Layer 2 of a small transformer language model trained on English Wikipedia (17 layers, counted from 0, width 64).
A neuron's activation on a vector x is GELU(weights . x + bias), where the dot is the dot product.
The model reads these tokens: "ered" " l" "os" "ing" " that" " part" "ic" "ular" " h" "and" "." " This" " game" " was" " used"

The vector x that enters this layer's MLP at each token. A number n stands for n times 0.033.
0 "ered": 0 -3 -1 -3 -5 -18 9 -39 3 50 -2 -12 39 22 -39 -16 18 -60 -5 17 -13 -77 -13 -1 28 20 -36 -22 -32 -27 14 25 -37 -11 -39 30 -17 -28 -1 -46 0 27 -25 2 -44 50 3 20 7 41 -31 38 -17 -3 -81 -23 -17 -7 67 51 2 -10 -33 -29
1 " l": -22 -44 -26 -1 2 -43 -49 -22 -34 31 4 -38 -6 3 -2 -28 8 -47 -11 -22 -32 -62 39 -14 26 2 -35 9 11 -14 14 -40 21 -54 1 -3 56 -13 -34 -53 51 17 2 6 1 40 34 26 31 27 -30 74 3 -78 -17 2 -1 13 23 6 -20 -9 -15 0
2 "os": -13 -36 10 31 -5 -26 -5 -47 27 1 4 44 43 -14 18 20 5 -14 26 14 -47 -24 21 -1 -19 27 -32 -52 -55 -7 -10 34 -1 -19 -53 19 46 33 -55 -11 1 63 -5 -23 -39 53 10 8 30 34 25 40 18 -14 15 80 14 -49 35 6 10 5 -10 -4
3 "ing": 11 25 -6 -6 -22 -6 -8 3 0 67 14 25 9 30 -44 -25 1 -36 26 27 -12 -49 -21 -4 13 -10 -54 -20 -18 -38 -2 2 -34 9 -41 10 3 -13 8 -57 21 7 -11 47 -35 43 23 16 12 1 -64 30 9 -29 -54 -19 26 -34 54 5 -54 -8 -55 -64
4 " that": -23 -30 -33 -21 -6 14 32 -52 -18 -1 16 -23 -8 42 8 -8 -16 -31 27 9 2 -53 -24 -44 25 -5 -36 -27 29 -30 6 -14 -10 16 -24 36 -2 -3 -27 -41 -4 28 -35 26 -60 12 53 45 27 -7 7 -4 48 -38 -92 12 10 -1 15 44 -63 -26 -7 -27
5 " part": -23 -21 21 47 -15 13 -35 -63 4 -2 -5 -39 10 7 7 2 11 34 19 9 -26 -67 12 -21 23 15 -11 -40 24 -19 -40 1 6 -52 -14 37 -37 5 -11 -25 39 -10 -53 -34 15 20 9 40 52 51 -2 40 38 -48 -36 -54 -4 -5 15 47 -55 -1 23 -5
6 "ic": 1 -39 -6 15 -46 -37 0 4 17 49 5 10 10 -29 -7 -58 -22 -6 -30 53 7 -58 14 -18 -30 2 -22 13 -8 -31 21 -39 1 -16 -60 -7 20 -39 -7 -27 2 19 -63 40 -40 10 -24 41 -13 12 41 7 28 -40 -4 -19 28 -57 54 -6 -11 -15 -53 -47
7 "ular": 9 7 5 9 -9 -28 -13 -41 16 -1 -2 -6 -2 14 -61 -55 40 -36 -18 7 -24 -57 6 -61 -49 33 -25 -39 -8 5 14 -12 -10 -22 -36 33 -1 -27 -19 -65 26 11 -18 22 -48 21 -10 8 -13 35 -6 2 -3 -39 -66 -55 11 -22 67 24 -47 -7 -5 -19
8 " h": -47 -7 -21 7 10 -17 -27 -32 6 -13 -19 -33 28 -9 -36 -5 -22 -44 -27 -11 -36 -25 -3 7 73 -28 -75 -5 28 -56 -21 -39 22 -7 -45 4 48 -59 -19 -13 66 -4 -26 -13 -40 22 51 19 5 -13 -14 40 29 -48 -6 3 -10 -1 24 -17 -37 -17 -12 3
9 "and": -8 40 -17 -34 -24 -21 -49 -29 -31 24 4 -26 -6 -29 -31 -20 -7 -25 30 59 -15 -77 -8 17 14 -77 -32 -30 15 -47 -10 -14 -25 -2 -44 4 -33 -37 -5 -50 18 -55 -11 -32 -27 15 -31 -10 11 -28 4 -13 33 4 -35 22 20 -47 43 13 -18 30 -9 -20
10 ".": -57 -24 -37 -19 -12 3 -9 -28 -8 8 14 -39 -2 27 -9 -14 -4 -61 17 38 -41 -56 -3 3 13 -31 -58 19 48 -50 42 36 -3 -9 18 4 36 19 -41 -12 -11 2 6 32 -19 -2 6 -9 -25 35 33 45 26 -34 -41 37 15 -22 9 73 -21 -41 -40 -30
11 " This": -21 2 -36 -6 -23 12 13 -37 -41 11 10 -9 49 53 -10 -16 8 -9 40 13 10 -36 2 -28 40 8 -25 -4 13 -2 -33 16 -8 -2 -29 67 -12 -37 -18 -21 6 36 -15 -13 -67 -20 18 16 -10 30 -28 -11 65 -69 -86 16 22 -23 24 28 -60 -4 -5 9
12 " game": -67 2 -18 -9 38 12 -10 -26 -2 10 14 -13 20 21 -1 -25 7 -20 11 18 -25 -47 30 10 18 -28 -25 -15 17 -60 22 -17 21 -42 -31 16 -71 -22 -1 -19 8 -3 -11 6 1 37 0 18 -44 16 -35 -24 28 -66 -82 -43 20 -37 34 -30 -51 6 -53 -8
13 " was": -22 -4 -19 9 14 -6 10 -28 23 29 -52 -54 5 9 -20 -19 -18 -24 14 49 -52 -23 -19 55 53 9 -26 -12 -2 -22 20 -16 -25 -10 -11 51 -13 2 22 -31 14 64 -50 -17 -22 30 49 23 -6 17 2 28 -11 -38 -74 4 1 20 45 32 3 30 -6 -69
14 " used": 17 0 -29 -20 4 -43 -10 -31 5 3 17 -15 22 9 10 9 31 -16 29 3 -13 -95 -6 -31 37 54 -31 10 12 -72 -13 -13 -18 1 23 24 -22 -32 -8 -29 47 29 -39 39 -35 34 25 17 -9 23 -7 -22 -36 -79 -19 -28 -6 -39 38 29 -19 -1 -37 -32

Each question shows the input weights of one neuron of the MLP. A number n stands for n times 0.0082.

n173 (bias -0.017): -33 2 -34 -22 9 -39 -39 20 35 5 -2 -10 -22 43 4 -34 10 7 -26 -8 -9 -5 1 9 27 13 -45 -40 -21 40 -15 -19 -43 30 9 18 -28 -21 29 16 -16 -3 20 27 53 26 10 -40 10 14 10 -19 23 -20 9 -23 4 23 -4 -21 6 -10 47 -24
Which token does this neuron like most? 13 " was"

n138 (bias -0.156): 6 55 -18 14 -3 -29 28 27 -49 17 35 23 -40 -22 -5 2 7 9 -16 -28 -24 9 -21 7 25 -17 50 -6 5 34 19 -32 24 -9 26 -7 0 -17 29 7 34 -66 -14 16 -35 17 -22 -27 -28 -27 -11 -28 -30 2 -69 -3 -14 0 -7 15 4 -3 29 -5
Which token does this neuron like most? 9 "and"

n49 (bias -0.007): 3 13 24 -52 -16 -9 -10 -38 -5 38 -5 10 19 48 4 14 -11 15 14 -7 -19 22 2 -40 -31 -1 16 45 39 -17 31 -15 -22 -4 -5 -32 0 2 38 -11 -19 30 -63 2 13 -19 -27 -6 9 -12 -4 -70 22 -19 5 -3 4 30 -27 -6 -6 -11 -24 -12
On which token does it fire most, and how strongly? 6 "ic", at about 1.2

n1 (bias -0.056): -2 19 25 42 -22 -40 24 20 -3 -4 25 17 3 -8 30 28 35 30 -24 25 42 -19 34 -8 4 -33 -2 -19 -11 2 14 55 41 22 31 -5 -14 -37 -14 14 -10 -12 -2 3 -11 -14 -51 -17 -12 -14 -1 -32 -3 16 -55 -13 -35 4 37 -20 -19 4 35 10
Which token does this neuron like most? 9 "and"

n11 (bias -0.159): -25 10 -14 16 17 15 7 -9 -3 9 -8 20 9 -17 -11 -5 46 -9 -7 -31 -2 6 -47 21 6 0 22 45 -12 -20 10 -3 -14 7 -7 23 19 19 -38 9 11 -30 1 -13 -11 -29 73 9 -39 -2 -25 -74 6 0 19 2 -2 11 -17 -1 -1 -22 11 23
Which token does this neuron like most? 8 " h"

n36 (bias -0.141): -10 -13 -30 -21 1 3 0 -27 -34 -43 9 17 5 29 -7 43 -2 -29 32 -47 1 -19 14 -29 3 -25 50 -38 -29 -18 -6 25 -36 10 15 -19 -37 24 39 -6 2 13 6 -23 17 0 -5 46 -22 -17 24 -12 -15 0 24 -1 30 19 -30 -15 -37 -11 4 29
On which three tokens does it fire most, strongest first? 4 " that", 12 " game", 11 " This"

n223 (bias -0.008): -43 -3 -44 -5 12 -14 -20 5 -23 12 5 0 -6 18 -33 52 27 -18 17 -6 20 6 -35 -21 -9 31 7 -31 1 27 -12 -24 10 5 25 -24 -7 -26 -11 2 1 19 -14 1 27 -11 -8 0 14 -17 -36 -16 4 -4 -17 -8 -54 10 33 44 -30 -3 17 43
On which token does it fire most, and how strongly? 11 " This", at about 1.9

n26 (bias -0.059): -19 -2 11 -33 -21 -18 -39 -9 -5 33 -21 -8 9 -13 -53 -25 -5 8 -7 -13 18 7 -34 35 -14 -9 9 -33 28 -2 -20 8 11 -16 2 -32 9 32 33 8 -3 -22 -40 8 -36 21 57 5 -25 -23 39 -7 11 42 37 -10 -2 42 -3 -5 -2 -17 26 -5
On which token does it fire most, and how strongly? 8 " h", at about 1.1

n123 (bias -0.093): 25 -22 6 -6 2 50 -2 -5 29 -6 27 -13 47 18 6 15 -12 16 -12 -3 25 1 15 36 -19 22 -18 51 -25 -19 -18 10 -16 26 53 6 8 22 -3 -21 38 -3 -17 -26 10 -2 -11 15 -14 15 33 -57 -3 2 -8 4 -44 -18 -6 6 -5 -27 -17 -7
Which token does this neuron like most? 14 " used"

n125 (bias -0.104): -30 -9 24 -29 55 9 -5 19 -2 42 -8 -12 34 1 33 3 -10 31 49 -11 42 -13 -26 9 -7 -14 22 64 19 -20 11 3 7 -19 21 7 0 10 -42 7 -8 -30 -19 3 27 16 -22 10 -4 14 -10 -74 -38 7 -5 -22 32 13 -31 -24 -14 -11 -3 -38
Which token does this neuron like most? 12 " game"

n191 (bias -0.079): -28 -16 29 -7 -4 41 -26 -21 8 -15 -7 4 2 -8 -31 -14 34 -35 -2 19 18 47 9 26 -27 10 25 3 -14 32 11 -17 36 -4 -14 0 -8 -13 15 1 -22 -11 5 43 -24 -37 -27 -17 -21 16 -22 13 -47 -3 -5 -6 -9 39 2 16 -44 18 23 18
Which token does this neuron like most? 7 "ular"